Layer 4 of a small transformer language model trained on English Wikipedia (11 layers, counted from 0, width 128). Numbers have three digits each and are written without spaces.
In attention head 1, each number of a token's query is one row of weights dot the token's vector x plus its bias. The head spreads its attention over the tokens so far by the softmax of query dot key.

Query weights of the head. A number n stands for (n - 500) times 0.00095.
q0 (bias -0.170): 718414400393360418644506428572438376216457538363595574531373487489414469611334567430689547453650573470453442365500748452719642543522523355454150466317455661370710587355281357466373528611389709681656612435384504388434582243361737498553370607425318508459450357653580716484495589731451672688444420524276502626434342425432428530744591388387498630597802699142527514487339484570495699685550
q1 (bias 0.051): 566639258485407617552440672617364498416686502577412599512523590565583484447406533622569534421319543545608384290681556338376597555567445324433372655675638512494466749435656555581541561418463410701313588571490325484538277470372464700635519569456373516305620452559487519070450562585405505474324489541169542468480481541569369468503409706561375454437579591743463364403284697542498269554622
q2 (bias -0.113): 406486669630410572288516380406351455699565540509430422490577465604569361605482452533329481600379681391577510531598384547561446455726444544431550400480557597402656233650521486627267556482475611333318517565583675559510601652503351349316479754507490412397431431676487231439549518654686597457767443433405462282529468373533748559322588450353493489499560643458293570373538648512540456698663
q3 (bias -0.114): 452559469202511331331472458497357494545540437359545566514538664689544664459490405394539490576626415495575464562343477549580434716438448640387500473346386564565615456527477249559559374508288530433473521393573375477474651544627560523442474543533439454459458402411527493624531560527578576655550572456342208519539490391443639639465662434606524444593476409397433394431606414444419458404515
q4 (bias 0.105): 688534321634460463454691713497575358316326590341564474452235233716494726560533403657535460468440386465383428294573727504417561570542451345459544656804705517531430370402440562452542578153542334391709357527244389587387420291649624282843411548395484583593361537430485784417537349555466525425208450624545567714545511227595535354659636553669731568489546293561660563650455593339513733423467
q5 (bias 0.038): 539634413320491188568157747423406480612556315320430515700557601456401461314471802585829387566498501422555407682401609595517626415524448438361456495533362480511312418516328441530556432653383443344415724465509738489723507582406401602451519339664571531569823570531616609688521543455315198610566571429407494370360573425437571575431392463539243320522524582614343544456237493710286475591615
q6 (bias -0.096): 640395441291320592351270514341482586411448644507378612895780495479443430471466434477449668594699500422438301400384488535567450325535384603567264434025499583364573514557576448566567500536374734454267433388467546275554473383347342548539599561302364618476327409542835746497422581808287467677558402649200457655490331582546463498627455473439455513522666734415487369320291474723527448633546
q7 (bias 0.116): 485604290523647458350483606521405465433568468308576747545551534687601576361605463587551364472493547433348481347253564715441374442287443459616522565520506435394463466386612345490589501270406518564334460637615440599581297473445746549515631515478443365494407701579531616492670258491616576354493488662466425536562467517684747406527483678552483283494605410676585398449530586506537473338492
q8 (bias 0.037): 402653514491489576512474606582275334508677745341278852283554550407640492337179688481481471587414527590461504532500630515586790708595488422328446597410651606363626469401404712519445592340471476499395499505468296465757325469439758706461549552663433445328583593703208817336470590580688570320604528440262326453674463251581322508692409469605607399533725255499535414357428601441730585312352
q9 (bias 0.010): 631497309392293882726342575570752562225582389800678568729669522608401542600624459554593524462435643491462235387496513288393474450618601603342324512645558457548662519554583522407388695389460501342350667553535533534231420413307497312467522553377369677611782434300697343338469433375258367558437483627499806420255309409614486385635500506304384420578700782630169421455508566508538426674745
q10 (bias -0.017): 436525427591547492285511459576685561632548303532618483439530530656467433497815488485301413602365592585446517576481346403434550497486620706539508536487349552449534425384587441680372407401536531509352556527792468653340601677536464381258528566313658511403427527540537179503475385512644618547632530384557633198457451449641642597524592289451523489333316494609330480540497530492461342627639
q11 (bias 0.130): 425364526573717394282684142695527695749415310343609469397287611534621535433556477561341346428727428567354566556222519527465426455442452558434424475387500349455496494405477218473470336596587607712648425499717422506600469451632532464438679506391559281587265614662384444575629539506659729394638589431463443408671389613453705474615363412400542432416308597475625570618535566651490466519488
q12 (bias -0.071): 378576487657218825667521546745561710569545530500471409451636367627508625456533620433266619499202511737609411140567443418521441604539322815669383684318675397539451604445376415550735628327567192307257631490658467712161315373663606526464415580044524629225400334445419602376583509175432660445738450648404810502430124306671854474542692563442416343686694578655252667441425723455784531583499
q13 (bias -0.067): 602470467425360577529388389723319451600617515471200512433557434423560417573305655558598601518406374577628569274681596480657610706590427525334361694383625590495590403363561487651468536571487419536541560400607563313646444394491382700623461532624476600407464378572338562412563715697451413632576533490265451594660569386468414513498444450469518529503618521400420392446315598569443450481393
q14 (bias 0.126): 508359663438609765617316488544523473611548555438192519495749272333606568425408576569473423541419508439531587549601425530597538451572456558458600580457545487685495491553616732447597530609464547419488502510495476440560396682399531638488563240626635521473633642553482674508472498505501327320612529462524304399568490445468346367435299530436409483432590419607418477405597473508510612383302
q15 (bias 0.194): 392551618451536624529392346621518565560526526519438537599483547431508593425467562628491359663585594441544527524525574555447582400584559333421467468469704390541396263503522508525458590373439482540570528512521399511600289411402460623536602524435467501564562655466425561345576540341412429361507530570501486433584544513659471386493341686467492498439459528513447615438555680522588429575426
q16 (bias 0.079): 458784717557611344231543484450241424595531416322554715327393637643524567589648523427601329596547200636484593528517528487595410556404605331048505693138377571526454148640463427522405279441331518663773385379671442522644681656540698458315530819559476297617422667532469512384676597578617547456609614373470372373582536463498488586416488509538680431440411391382475438497581642424490326290292
q17 (bias 0.165): 528482693447593413585315498516404388462475533458252502432397597275303430359522761686584384535542440510640522672660592249600681384521553284339620449436416344498289538480412471553540341554458628682528475459444388390872328504523494701374609267678517369640758655430526630354636636658450326476486618480480395478590595588562410366617222447245415726478401648475716617630465567488407495495266
q18 (bias -0.115): 388317542433504471337493466443459501572502491279594385719577666499594487357408476314353551379307462403553411677596518405407845329630465563594627436437545540443519599559486518565559355404523545547386485376336529390449447489494385530579541373427355587480426459517658416526451638667553351593371500369390410581576464636565467607721507398406623831625258451595504367454509439602200478706575
q19 (bias -0.013): 532336533730369688359601717312513248340464666452356422479378356437497679526719457528428625557597399459668437658812413566498532588331475414375710489636460469444475501701539577522576467379486454420485446615368344498483411398384521477360411489454601641582622375327493649113607543669616362384417414560617307750441631354673407482545516486360309815541332474641893499513584511268541747561551
q20 (bias 0.040): 398663428387738285413361539537469573668470252409551833481650650618334388405434719404457395506488402601517624480270507333544551429388553641395394589079206522487534476374511276444438307645242743546521571428784476554617679667444699676138760642451534292248659663576620459504712593704580852481887615374352387314612443449492573643487428484518470118385540591273325439459440569630563138227419
q21 (bias 0.094): 687338658636523465504512620382479494506388520567353289404596358291366362448593782603502504664492446571618577544800451492485525363430648278472631572475420383485177421513576579547483293688627418615599431430532536457554410542529431620449503394495737528516685548331499531307533582496505394401534539447689575452447755603582371498448458471459291465471340486655778747705303512342437464389347
q22 (bias 0.096): 472620324323607578559514491569655735523595210552644495582454569786620660551587367374590359539427501327288437584359507473392318503555479584493576484633526418728507535526613448319570470463439303492663704447578576662373583640428526270415608520372402451545422551488546259521449409270622508419523536512543648323443583562530555418484442664458472378408595564666262579485663448566513389500628
q23 (bias -0.047): 478469466281551551381436491441521576391525483404627693660650755680586713454447309376499508463663484436244416526188564572448428450386461641454469478183429513483671546527498438399735428451333470441570487412394352477422531427368540451554625489477268471505453557515652532535441504407628528472496469469479245566422376509453389473667528683590562545410615486354558346412717413658500504513614
q24 (bias 0.052): 387614415418663573306492676350614555378604423492647675617672534706498606500635461419552378604658465662445466649476457577470514302299601603512456480342453421476456461616639494455624370360277445429612496545452402735383488554588705409317649429396358503498482581460561657282422470328633511508682582525565328453365466501529532498630621533397521460400406494620384281489642520511532307455476
q25 (bias -0.178): 357553487570380397467548508417562635523554402420745412603629631662507641585523384429333587424397520531655479519249487601429308426413510708790321418402475512381553604554395269457703553460477454408547556672635486682259677495474570464353522586317420528533342386524576257628402333338574586576696459678623456597293425668453643511504642489432520582623438559530374436328553449648540536641641
q26 (bias 0.005): 406494650750422586327499599314345446589495644556363406540451428435479425577561490794159506521675502638735528502782389575517359378547716414568530516613575431312514253638643656681646500461652451440300262481385554387462354482827297437562548612416563511511516451404434595351553544559328451435247534584500515576431391526660694402427523465448317730476310614621605327507433564351485577566424
q27 (bias -0.045): 571465432489437420379563759537132272578612639384300372370493284404452469453455727701687502563518555466634582573697518422604461539634563505249330533489479625500584485668530428645453451650404478578492672491520541624625591640437507516507319605564542374514599376432427510358510560631488479451316557380489250388678584363519551571471517495401140401607617694533595526437456597457398710515441
q28 (bias -0.020): 385572427391531636750718382523810628500397220594619504510317562695555730503750216445374493462627395534455508457315376613453161701282387611841531529552356382654472604391441318491622508569501405526629548570609341506231593386672628442567479418218393541601366441409389481637565426246668590596436491577659561547426313558366590549396719564598524443570519470432526612639672343457492539475465
q29 (bias 0.182): 582646343452671297601454599396524416399673281292537714448537543621457573358559326614769233458405637400326440674309568395379490585498569540392531506850358436735458554293456503353587394401368754608545550608514476649631542720416666486488643275608440447585767817492488443499494268501563371490344629424516470245595621437437423444528380467460477495520607371695378275472639526505417350479508
q30 (bias -0.201): 505345507544388366386617538513405500501323633541547407429547495328490308672304581386458640473434453629614549381572420365591513471530639415639324461238598552353588571543535447515396645564649558587512421464358435517471544291570466390443381709418466505407204317617546763522467638729380703640479391519363524609533421526493451629546503352506505521476521656327567438551341495480569591555433
q31 (bias -0.057): 570416593529263358524412543339293417567364765405229495775652488161397308477281769563578625518536387403717593465668520556658656325567412284451506286285585467300405449615465590582502496657467552524444490451429585296724367394391315697497526477642488563605556413533628722466558758810275297622554420606336483620447664615543477469401407621432328643483488656403730537420263501564450534568531

Each question shows a short text with each token's key, already scaled and adjusted for position as the last token sees it. A number n stands for (n - 500) times 0.0052.

Then comes the last token's vector x. A number n stands for (n - 500) times 0.035.

0 " in": 792444636563847287692195273681316148783620173182172151736881063304263449258754675519736163797668
1 " the": 789429637565884289666179240682329143774628161179171172749911038357266385257737674516760162768671
2 " Three": 781390647586811302678155239665360142801636183155156150771897056360258382239754689529764143784672
3 " World": 789393689601808262695156254687357145823652179179171144749903064325254400275764697514771123789664
4 "s": 802377668610851262706162248659331135828640150150167137751911058337246413257767710520782130807686
5 " Cy": 821407685576818272699169237682340161827633157179184145723864091329264394261749658513756125822678
6 "cle": 802402680620834272705168244701345145837653163167179135750899067321262424252769711541758125799660
7 " series": 809402685639858272722202267672343141798627174175192128748900076306268451292765716519762145798670
x: 506479484478494491477497541480511484519480489505524481936495498554481504479512486481531470489495482488505503525533507483462528461499488495512518493505482476504498494497496507515518460488496471520499485455489517517497515494525452489515527486482497510523473559469526497509499498481509467502467532484522509502503531498504492487511493506490495509527478491519513513500508500519428472499521
Which token does the last token look at most? 1 " the"

0 "ain": 800441656584825286706189283679322154773634177181183150743878081297264464258750676530719157804673
1 "ts": 827394649624894289703185278650322128791647147146187139757905072325250430251753656530739145804684
2 " (": 824442638576848296689180301682304136756634163176171164758885063299250428259747621501734176781667
3 "ā": 828414667600819293699166273682326135785654150167156156760882071305243402231739635521753144819676
4 "s": 833409645627852299701166277666316123804657136150169140757890065311252421240755631532767152806689
5 "ava": 834426659629855296713180270689331123823652145160167133763894072300249434248761647535759141817673
6 ")": 831455638594859300706197288704321124782639157170157150756890069300261436260747638519743168791668
7 " [": 823447658565825322692171293682301143764652161170157156758857057293267415238752600495740172774669
x: 515505470489493488526495469490534513474468485501503486946486492500493471495515486492512461505507453478491512488526564469487518486502481522469505476507489488503519495499509505486498501470467509522510509516509501513499508503493460508514533496507505516495526514466526490484481492500485468531500540505513484501489495480508495452526490508487503488478471499492509505489520533511530498478527
Which token does the last token look at most? 6 ")"

0 "ch": 819456651569854279714177282692304140789646159174169144745885060295245444246751690538718145823687
1 "o": 842441665629876256716144292677312108816688143132151119778922033295230419226752668523767130825675
2 "es": 853417660626902274718166286662302128811672134138169117766911046298239426227755658540757133822681
3 " and": 806467613581887268693168280721295102786648162160168143749916037320261436263741659516751162791660
4 " The": 819448654561858302684162249702349129774648152166160157758895054343261372245728649532730152787687
5 " Song": 824419699613809298703168282687366125799647162150159135751888085305239385246753654538740136796671
6 " of": 775399670579832306680164242706344119794629178171152145740893055338270378249743677545748157768662
7 " the": 786427679565840297674161220707371134785626158174162157744896054361279366256746694533745157768663
x: 494525451499509504503505488486517517510464465527509491950500496524485492492525500501493452479471474485526489514534493487489520467513474503483492479520487475505504512499498501512501488484495493493485515518474511504490520524504456501495499483486499519508498588498535498528511511493498462514498477504505487487471520474507507463506486480494512485489474481505498517505475527532473508508535
Which token does the last token look at most? 7 " the"

0 " their": 781423627559828291683194270669324162754609183191193170733870077323266455272745694512731169790664
1 " saf": 814378692595835265685177269657316167798654157173186158748890062288254424254771665496771133794680
2 "e": 805392658614816253690167268654338164788640155154187153749898060320256442256749683516787141794658
3 " use": 801364678635835269685219292647331164778612164169210146740904083292273470277770673517775151778648
4 " could": 796331627602855288660202282633308178729604162180234155730853086303294482285746609474771172775637
5 " be": 795399605611828242675204288635322203721614158188221167723864093300292499278738623468796175782636
6 " developed": 804373621630865268673233285643331181752606148171218158737883092274284493288753634488796172776631
7 " and": 779415578580842267662205286688305155730609182183208178730878074321299488298727626472765191761626
x: 511495484466517475495536495464531511497454490496506515921478495536498513475540487480525484489491486468489499532518514501473506483497480487485511489529504473480500479493480492486476515476481509502519525483498502498490514505494474480512509501488495515520503580499552497515494464498502481508489472488523470512507523490504494438519510506486510527477523473471517525482534493524476521487524
Which token does the last token look at most? 7 " and"

0 " Sum": 806447656563834286712191290676315158788638178187176159738873078298254448256746691529714151810685
1 "mon": 817404670599868253704170290643305146788682163154165149753891068310240408235738655505739129807697
2 " Stone": 819428671614864266711165290663351147804675161160183136766901075310235406259745703508733126806687
3 " (": 823433650571859281701172297678303134770641162171167160760889062302239414258746655495727161789673
4 "2016": 849456663629844276709186296691316115821669150158166143762897065269233422248759646541762142813672
5 ")": 835449641585874281713186291691305123795654156166147155756902058308239419250745671512747150801683
6 "\n ": 813476614556890305707178306692268126767663191192145180763899039326252417258716675505719173775701
7 " -": 825465594549873321702186303694286136755653172182155191740890053338237392241719664502721174776703
x: 489522470483493509518479488482520483481493494514484491954480500501453488492499503500531468495490473476496501501528515477498527491502474491503514494521502471500498497493491518500506509485472491506514520513477519511501503491505464506502522482501497520503497544472529508514498540506506462531510505497501494497493532487504495408508456494507502522488504502470512506508521505517499504490512
Which token does the last token look at most, and with what share of its attention? 6 "\n ", with about 70%

0 "40": 821456630561859282713198292685299151794648178178177158736885069304239451259755690531728154813679
1 ",": 844449593561919281699190283704275127801649155155166165726912054326243411252745637516767162798671
2 " by": 814435604575899305689189271694292127790652178165147153732900038306257410251743642517780176763663
3 " m": 831447636566848274698180301697301130840648166167148137734882056284266424254770625502781151806671
4 "ole": 831379629617886285701183249684303135811650140142163129738885050304252424235761627503794140803664
5 "c": 833431657597851257710181271696316138830660138137158132750887052281250421238776646519782143817666
6 "ular": 811414675623848254702181253701334133806658144159180132757900059303254431256763675511775138795662
7 " cl": 833417685592834258711169254711324171826656139174189130732863074277270433246775673517776136801662
x: 484500442476506517491491530477491515505452471496518486935481501541478503473526464499521482521504464513513499501516520525496514449493483517483519499533471476502497499511499448497483506507504467500522485480496520487481515494507459499521525489473474524516480555513529472507515515504506480502464512505520449488515508511494491487490476495483505512473488489492528513514507516525493505493546
Which token does the last token look at most, and with what share of its attention? 2 " by", with about 30%

0 "I": 807454634566844291704188279687304149789641178184174157748876069303255457262754673522727157807681
1 "r": 841437655599874261711160270695293138832685149149156155752900057292235410232754656515766134822687
2 "v": 835439673616877268718168292696298112827684137130158137764906057285236414244760656536750138832689
3 "ine": 835429635631872278718174279679322131799670156148177145763901071314232426250731657515753137811673
4 "'s": 791418635587879278688186262685337133776627153164182162783892065328251417271747684475742161786668
5 " most": 805419658591812287700176246678308147782633165154169153763886062316263420237766677531775143788676
6 " popular": 807433691606821267699187266704330138815632152170175154748913072295255421277769706524783138785674
7 " series": 822387675643836265713197271656327141778628166171189134740910065309257456283766719510794142794678
x: 504481487475503489498500515479524477506476489518525485944502509531477500480519476471525473477507483476500514530517508491473527466505473490509513483510480473498496492486494509509502467502493493519504486462488501503515520489524449494519525470506497510530485561472528490522498508484524456512457525486534511504502522499500486488513486497492501519526473489503518516509520487516434478500512
Which token does the last token look at most? 4 "'s"

0 " Ge": 814462645559846292712186285696313154786640174189175160731861077289264447259744687530724162810677
1 "om": 841430652603867270716157286684311129820680161138155143756895061291243409240747662535762138820679
2 "anc": 846443679596873266725185296698326139829669152145169152739887086286236394244752656542741138814688
3 "er": 839435662617879264721173295690318119805669142145172140762905074300225411254743679524745143817680
4 " (": 835447644574865289703174298691298128759641153170170156760884059293245420255746643503731170791674
5 "2001": 854470660627861290715186289695310117808679142153183143762893064267249427254753657556753153805673
6 ")": 845463635591882288714190294700301118785654150164152151757897058298244426249744663519751160800680
7 "\n ": 818480608558892309708183306696264125756658187193149178763894040319258426260716668504723180774700
x: 525511477481486467508489495486525463484504507514511519957489515519478519499511486497531477502492459474502502495525525496476504489496470488476507473524514475495502500511495525495502501479477514519502503500490523493491500488502478482495531486508512527518473537472550498505479489488479490520483525518515489503470533502496510430499456486494506490512527490493502496505511491518483511499498
Which token does the last token look at most, and with what share of its attention? 7 "\n ", with about 90%

0 " of": 786431633572851291691191263689317141783618171176170150739889056311264445261754687529744163793665
1 " the": 787426640569884287667179234685332140775624158173169166754915034353270388261744677519763162770669
2 " T": 816411669577796280685149255684334127821653146138147128757894052311252385235778628534759129825679
3 "ears": 823388666626860288694178255660339137815656143151157129750899057314244408251779667521778136799682
4 " Tr": 821398695565797278690151259703346142826644164147152140742867085291250379244769635521730134823673
5 "il": 806412705618836269697157233701347137830669137142154131749894076307259397239762658536765120809671
6 "og": 831399718625836259719171255696365149821651138141167130752897083290248412252765664542750125824662
7 "y": 820396681642844271712162251678361134804646138141183122759896081311250421259758651534752129824664
x: 510520462471509484480496510477511516503478487505515477950497494523499504496520520506543462488508498475510503518542471499479517487480505493510511502512490493509505476513501471516499472475486483500489532494490500529501498517517449484516506495469457538492484539495539490498506499491510469494490545465518488477487512460504513481494525502492487508466473488517514505496497519536457475503528
Which token does the last token look at most, and with what share of its attention? 1 " the", with about 50%

0 " and": 806450617567857286696188280694305140773626170175175155736887063306261459264749667524742167799667
1 " see": 822424659629876273699188297678301129784660159156168135758923047276254448249768631503784147784670
2 "ing": 828412627634875266693190272660311139776644140146175141759912057315251444248756632511784144791666
3 " (": 831422630582848282688179294681301139751626156169170159756890058296251442266754618489759173782662
4 "d": 841419638617845271703165288676301134799682131146160141763880055273239435228762609497783150806684
5 "ass": 853414654643832283708180294670304139806677144136173135759886075275246442224748604529784142810680
6 "ana": 839444642643856288708188299679330129781661144154182136770896076289249459263740619521761153805660
7 ")": 837447634610869288705203296694319133765637155165170148762890074293262457270746629515745171793659
x: 512502479471493482479505509490504500472473479517509508950481501550498510496513484491532478506497479466498481520543505491476515477484501490479523502520501476509500499512484510504508489475492485498514493498486500509498514491494468477515521487484493535539518536481530500475461507501492466522472556497501493497494513491489480431508502516495492519493505470505523523496521493521496490487516
Which token does the last token look at most? 7 ")"

0 "ald": 817451656580851290712176278704320140790643155172172140748881062283255446250755680539723150819671
1 " W": 839450662587860287706144294690314123819685136150148122769892044289242394233771636529729122835687
2 ".": 840461654575885295708163315705315130836684169176154163766893050284251404236748641535715151798674
3 " Davis": 848461644609876307708162291680330133831690142156170146776883074301241395254761653522726137816683
4 ",": 846477628579910303706188286723308114804656141160165155744888069300260407250746616529731174797665
5 " M": 844473657566850296701167315718332126838673163163145141755872073273261402249754598522731153826672
6 "ert": 836456656612860298719182295717346131841692160150153138741876081288256400251744618540749149812677
7 "z": 851470660626893304717178295700330139827695141151168130738873079270261415244742597544752158817660
x: 518505464475485486527473506484504517487475480523517494949489512541505496506491483514546474506505478491499498493542486504485521506482476478508502496542479482515519491479494468509508483470461486495483521483512502504502513517500460497525516489452483523495500507501512505486495499498473491515496563486503488476484523470501509479483501522495509494489521481473508503494499532530487463488523
Which token does the last token look at most? 4 ","

0 "ater": 806439656569846272717185265694319137794627166169164137749894060296249457257764705517743148809680
1 " research": 835421652610879256722174251683304116814635145150170141758924056297245441278777696517775120811697
2 " and": 797438607570860262695166264715293108780626170162163154751909040321269451278751669485771161780668
3 " academic": 815415654614849269703190265691318121799628163170172152764901066275250446298777694503783155788679
4 " career": 836416640628900276725211268685306135801609142170183155751915065279255469301781694497788150795677
5 "==": 816407635547905263727206284674270150772611191208173185735903062321245458290730714489745146793719
6 "\n": 821477621553889300726191304688232126761660183196148196765907036311232430245716699527696166788743
7 "M": 845473653555841301731171317682263116786679186175142174772894057305228428245738660543686149824758
x: 512493499460494480509465511502478458497473512498490513939501495521488483487540512502540481475482471497481497493511486522524513494501490477499487475517493482496508484486499469500506497488471498495483481503498529511536507489518450493515527492477507536526512532486562514506491497520484460520496543512476488497500530489503511453487459502468504476517511493497499507515513528542486466486520
Which token does the last token look at most, and with what share of its attention? 6 "\n", with about 80%

0 " of": 786431633572851291691191263689317141783618171176170150739889056311264445261754687529744163793665
1 " E": 814433643568828267690148261677320138822656159146140138778900043313250400239762649519769131815681
2 "ch": 825425660616832257702147256694326132829665132146146131742899045295238390228770658535781120827677
3 "o": 816426667634844261705144271679341122831673146133148122770908043299252412238763661513790136814655
4 "es": 835399662633883274709162263668323136829660131137162113761905050298253420236769652531784131814667
5 " Qu": 825433690581822281693154262701339140830660152145157123761856064302273397247769645532738135819657
6 "art": 828425680628855258727169283695349130842679162122148104774899065271234421244767661529760124818657
7 "et": 806424672617862254716177270689343117825657151134164112760895074310247420254758652512748126815664
x: 513510479452510473487479518474530514483476470489493500954494492545493518483518524503512474503507485461490500518556489488491490489499493481496508510513476482522511497486509476521495484465503485505474531489493501527470500502516479499498519491464472520496476535481536525518504477516495483518496545467504479492488532461509511477502518495487503507493483494517522506509488511515453484501523
Which token does the last token look at most? 0 " of"

0 "N": 811464632558850283709192282692299151790642174185174156736873068299251451261754690533727159814681
1 " IV": 814424623602867290700164261674307127802666162150160152768901049324242399245748684531764143813673
2 ".": 828455619559898294708182313701293139828664186184164178756899049304252413250742658519731161784671
3 "41": 849489638609899288716197310685303123830700155146177158770895070285225415250753671536737154811673
4 ")": 835466615582892292713200303694289128793655167168159164748896064313243421257736654522743165801679
5 "\n": 825480593561906302707200319679235134762663186199167199749907043330235413244705667532712173782714
6 "|": 820452617533857321707180310665244125737678195193169220748911045365215388226693688566655162785761
7 " object": 798463652588810339717184329656247117777692183176184203764902058332213391245727722563682146792762
x: 520476456486479474511477518465518506484473475502482478909497491493470501496495496486512476498502451477512497493519507472498530466487498502463500507503476461489485513479510484501495482515507519506507497478500516501513506526504453486538513483524557495520518548474549521514499512536442457543484535480525500503502546497494503496481486488489509522483519502474537512515500478531499502469537
Which token does the last token look at most? 6 "|"

0 "am": 804461648563841289706201297681322163775634183187190166732868092303259455265738696544702167810672
1 "ā": 835417672595866269710165283680314128793659153152166152760908066307226394235739680544729137834679
2 "d": 831430667599871262711162298676313129815686147146176141758891067291232406229751667538727145821681
3 "hi": 828444661611864263707164278674334125787661151155183136744885080314241405246733686534731140831670
4 " (": 827442647569848296690170295690308129768636160171170159751882063304247404251746636515726172788667
5 "based": 826442643603836306684179274701331117800660152154171160743894070310244402246750652552742156793682
6 " on": 784423648583846299675179276671329127776645162173169140747876052307268409249754652490747168768664
7 " A": 807435641563786284672156248679363153774634150169160162760865069320265383234745640504761156800669
x: 496530483484497512515508468491516507491476484505494477943484479506483490489512495507520451482473476465513489510514505496495515472510462526482511502519496488499500492479500456505481497478481508483509502516501506513519504499521442480509485502492492531512505557478547472533495522478519442519507527512517493489483513486502516459519500481495512495473495496508497528486503541536500481502517
Which token does the last token look at most, and with what share of its attention? 6 " on", with about 50%

0 "v": 812452657572843290714188289689308147790643168177173153742872076289256453258752686534714155816681
1 "ih": 847432650616878265715168287691302135819664134148170155728893077297242410236743647529756123842677
2 "ā": 833415674603865273718171277679317132794657150152162147766901069303233406239740667533736134834678
3 "r": 841429679609869263716162273692314136818673147148167147748899069292242413241749678541745139825677
4 "ā": 832416690609853273719168274686331127798656145152167138770898072302237406242743674537730132834672
5 "ya": 830419676635859284718166278689333124806656154159185126750905073308256427258744663550744133823665
6 ")": 837456653595877292719189291706313116794645152160156141761899065294252430258750660529729157803674
7 " in": 807463660576872302706193275700315106801637160166149122752891053292270416253763641507742161783677
x: 533503452488508492506486520486540515491465488504488488953489491520480507481506486508534470499517476469495484510533508476491497490509499506481515504521486488481522490480499492501511485482496494483502502507480513507509512496492456495497513500485481540503503557481541493520497497499496481495507523475540504500476512488514506429522496485481514494489484492496502489511487510541475493474516
Which token does the last token look at most, and with what share of its attention? 7 " in", with about 70%

0 "ce": 799449648573825294700188282683324153762634174188192158743869076308261455259745682529705161805677
1 "ives": 830400642630887277714183297654304129783658150153179138778907053301239449252752671518741142806691
2 "'": 798414631587876273691181272674322137764625161171193175779896062335251428260738679488731158795677
3 " or": 793438645580832271684167278708295112762645162172176144758896053308262433256744657494746160786677
4 " '": 810414673568816296687174280693326139768629167184170159765887050307252407243758657499733149788674
5 "rec": 819405714601783279689162273691330144806661150165170144727860071293268404224761633521763138793684
6 "ogn": 810411706598795271702159277688325131814649149148166144764870072295260411242760655515752129815682
7 "izes": 803398660606836306699194277672318136784629145178190147756868066311266433251750675515740146790680
x: 516501476495488494474499484461540507485487482509492493936491485524474517493551473478516460505511486473490496492565486475509529460500499500477513508524461474524501470504508505510488486476500515510497491498500478513475528502481468484528496497503497520504505561485560484505493515525511463509494536461517483499510497471501471472506511503490507520478492502490518516501507489530470478503521
Which two tokens does the last token look at most, in order? 2 "'", 3 " or"

0 "as": 797449650571834298700200292681330158779631181182185159735870087304265452265743673541712168801664
1 " |": 814451615563897286681200307684291146758646176181175179732891051308261419255725639526733183776660
2 " p": 828448644551846285703176309685298136830666172151158149745883059293241398246771661519737147812688
3 "le": 816406620589844278698157278677301141810672173147156153741893055335245411233735648515773144806686
4 "as": 837424660615865287713178293675308129804682148131158134750903058292239407231738639535771138817676
5 "ant": 818445656612858268717183295685316127810684161141157132769905061299230424245741683523747143802684
6 " ab": 833420698578855272711181300700295142821649141170172122726861069257257414243762644487745126817678
7 "iding": 806426656627849289695196283675326147786654142161197145740875081301255430246742658513751145791668
x: 496525451490503500487503484461526513506462490491518496938483477519467505494537482479535456506499480473482502496535498496507500482495504507504530521528463485507485457489500496525484489485506500504502516499480494495488516533520478481525499499488469526503498563492555517493500501518514460515508535462509462498500515486513483480506526501484499513462491482486508498507491482528488504503527
Which two tokens does the last token look at most, in order? 0 "as", 1 " |"

0 " A": 805452637552832294700181272690322154784635173187172164739866073307256431250746683526728158807676
1 " Sh": 842410654585835286695134268706314140826669143161156146731883066305240374220760621528756124824679
2 "ad": 829429679613839276700154275689351141832690139150162146759884081284234377211750634536756126819666
3 "ow": 833421694642840279709143279688331129828691132140165121759894064290237395228767643546751119825667
4 " on": 787426669591863297688174273679343126797656157173169131761875061298262402247759649497730155778658
5 " the": 790429680571851297673171227700369145783633149182176157749890057347281376255746669526741155775659
6 " Gl": 807412730568785290682145248701364149817662159164161126723850079298269373238771623535729125799664
7 "ass": 821399700634786284697158259684363144844669149140164132743875090290259394224764638545774129807664
x: 495489481470495500493485491506515509506458469497493484932491485545476518497523497501520469505508490493520505515534466497501534473499473495491502496529475488519499488465506467539504473483495510484499509475523479505480520536518453480497512510483497516493485523470557477505495516492471466540498554480514508477490530496501499493478497498497509498486476462487488532521495513525481469519542
Which token does the last token look at most, and with what share of its attention? 5 " the", with about 70%

0 " still": 821426638588862272711177263683304138786631151160168135751899051291249463251769679519764143815671
1 " under": 827393669603898260699174262678293139803652143157152126760909029256243431234776656489800135788669
2 "t": 837392657617858245702156259666312120817663126119154118769911036290237426229776641501800124824678
3 "akes": 834365658629904266719185261653319142809633133144171112758913046293243441245778668493797126811673
4 " some": 793381655614856275695172222667319149790616153154167134781909040321274437257777696522802137787663
5 " environment": 826379673642846246725170243687321136823636129155182120750920049287254453279782698505816115806658
6 "al": 820362674620846230719168243683325139811636139137168124778915054291248457255768673500806124813663
7 " cons": 835368700592858251725179258682326146828613144149171118752894060262261448258783674498798125800665
x: 495481469452506526476488487477510499504488471492512483950489505530489524480534478474523491500526469484514528504521519502502485483501502484501513501517476470509507473509489473490521473472519502514508472495476505494495535494513437499519541493470509520524495542458571499504481512510523499484484504493515486500502509512494511485502476496491501512493464499495492511506505495533471476501521
Which token does the last token look at most, and with what share of its attention? 4 " some", with about 70%

0 "art": 804443652564843271714193289682320153792633177174172142740880073296251457260757704519728149810671
1 "et": 812417654594884244712172282675305113816659151135158123755913053316231418241752676500756122814684
2 "\n ": 803467630551899293702177302689273127772652186188152168758903035321260418258720693510718168781694
3 " -": 818458611544872312696181302692289135757650171180160183739892046334240389237721679513713169785699
4 " A": 819467615551822296691158275673317141763661162168148179770881055329242377227727656513737155807706
5 " Sh": 828432650574799312689137282706316144808670158174155163724868073313255370224745623538729143812690
6 "ad": 820447678604809301698150283694348138820695149158152159759876083289240371213741642544733136808685
7 "ow": 824440689633816306706141287692327125816693142148156134758887065295247390230756646552731132812684
x: 527516470491498471503481479493537521493480481520492488949499474514470494495521509497524452511484496477513500499550508485501547492485470501492509479531483496520508485487496500527494492492461515507484528479510512507494502525504455486515505504478500505480494517508548479498501501505499462533488553479500484475485500466492506482484486501501516478473497482475510507523496521524469485488539
Which token does the last token look at most? 2 "\n "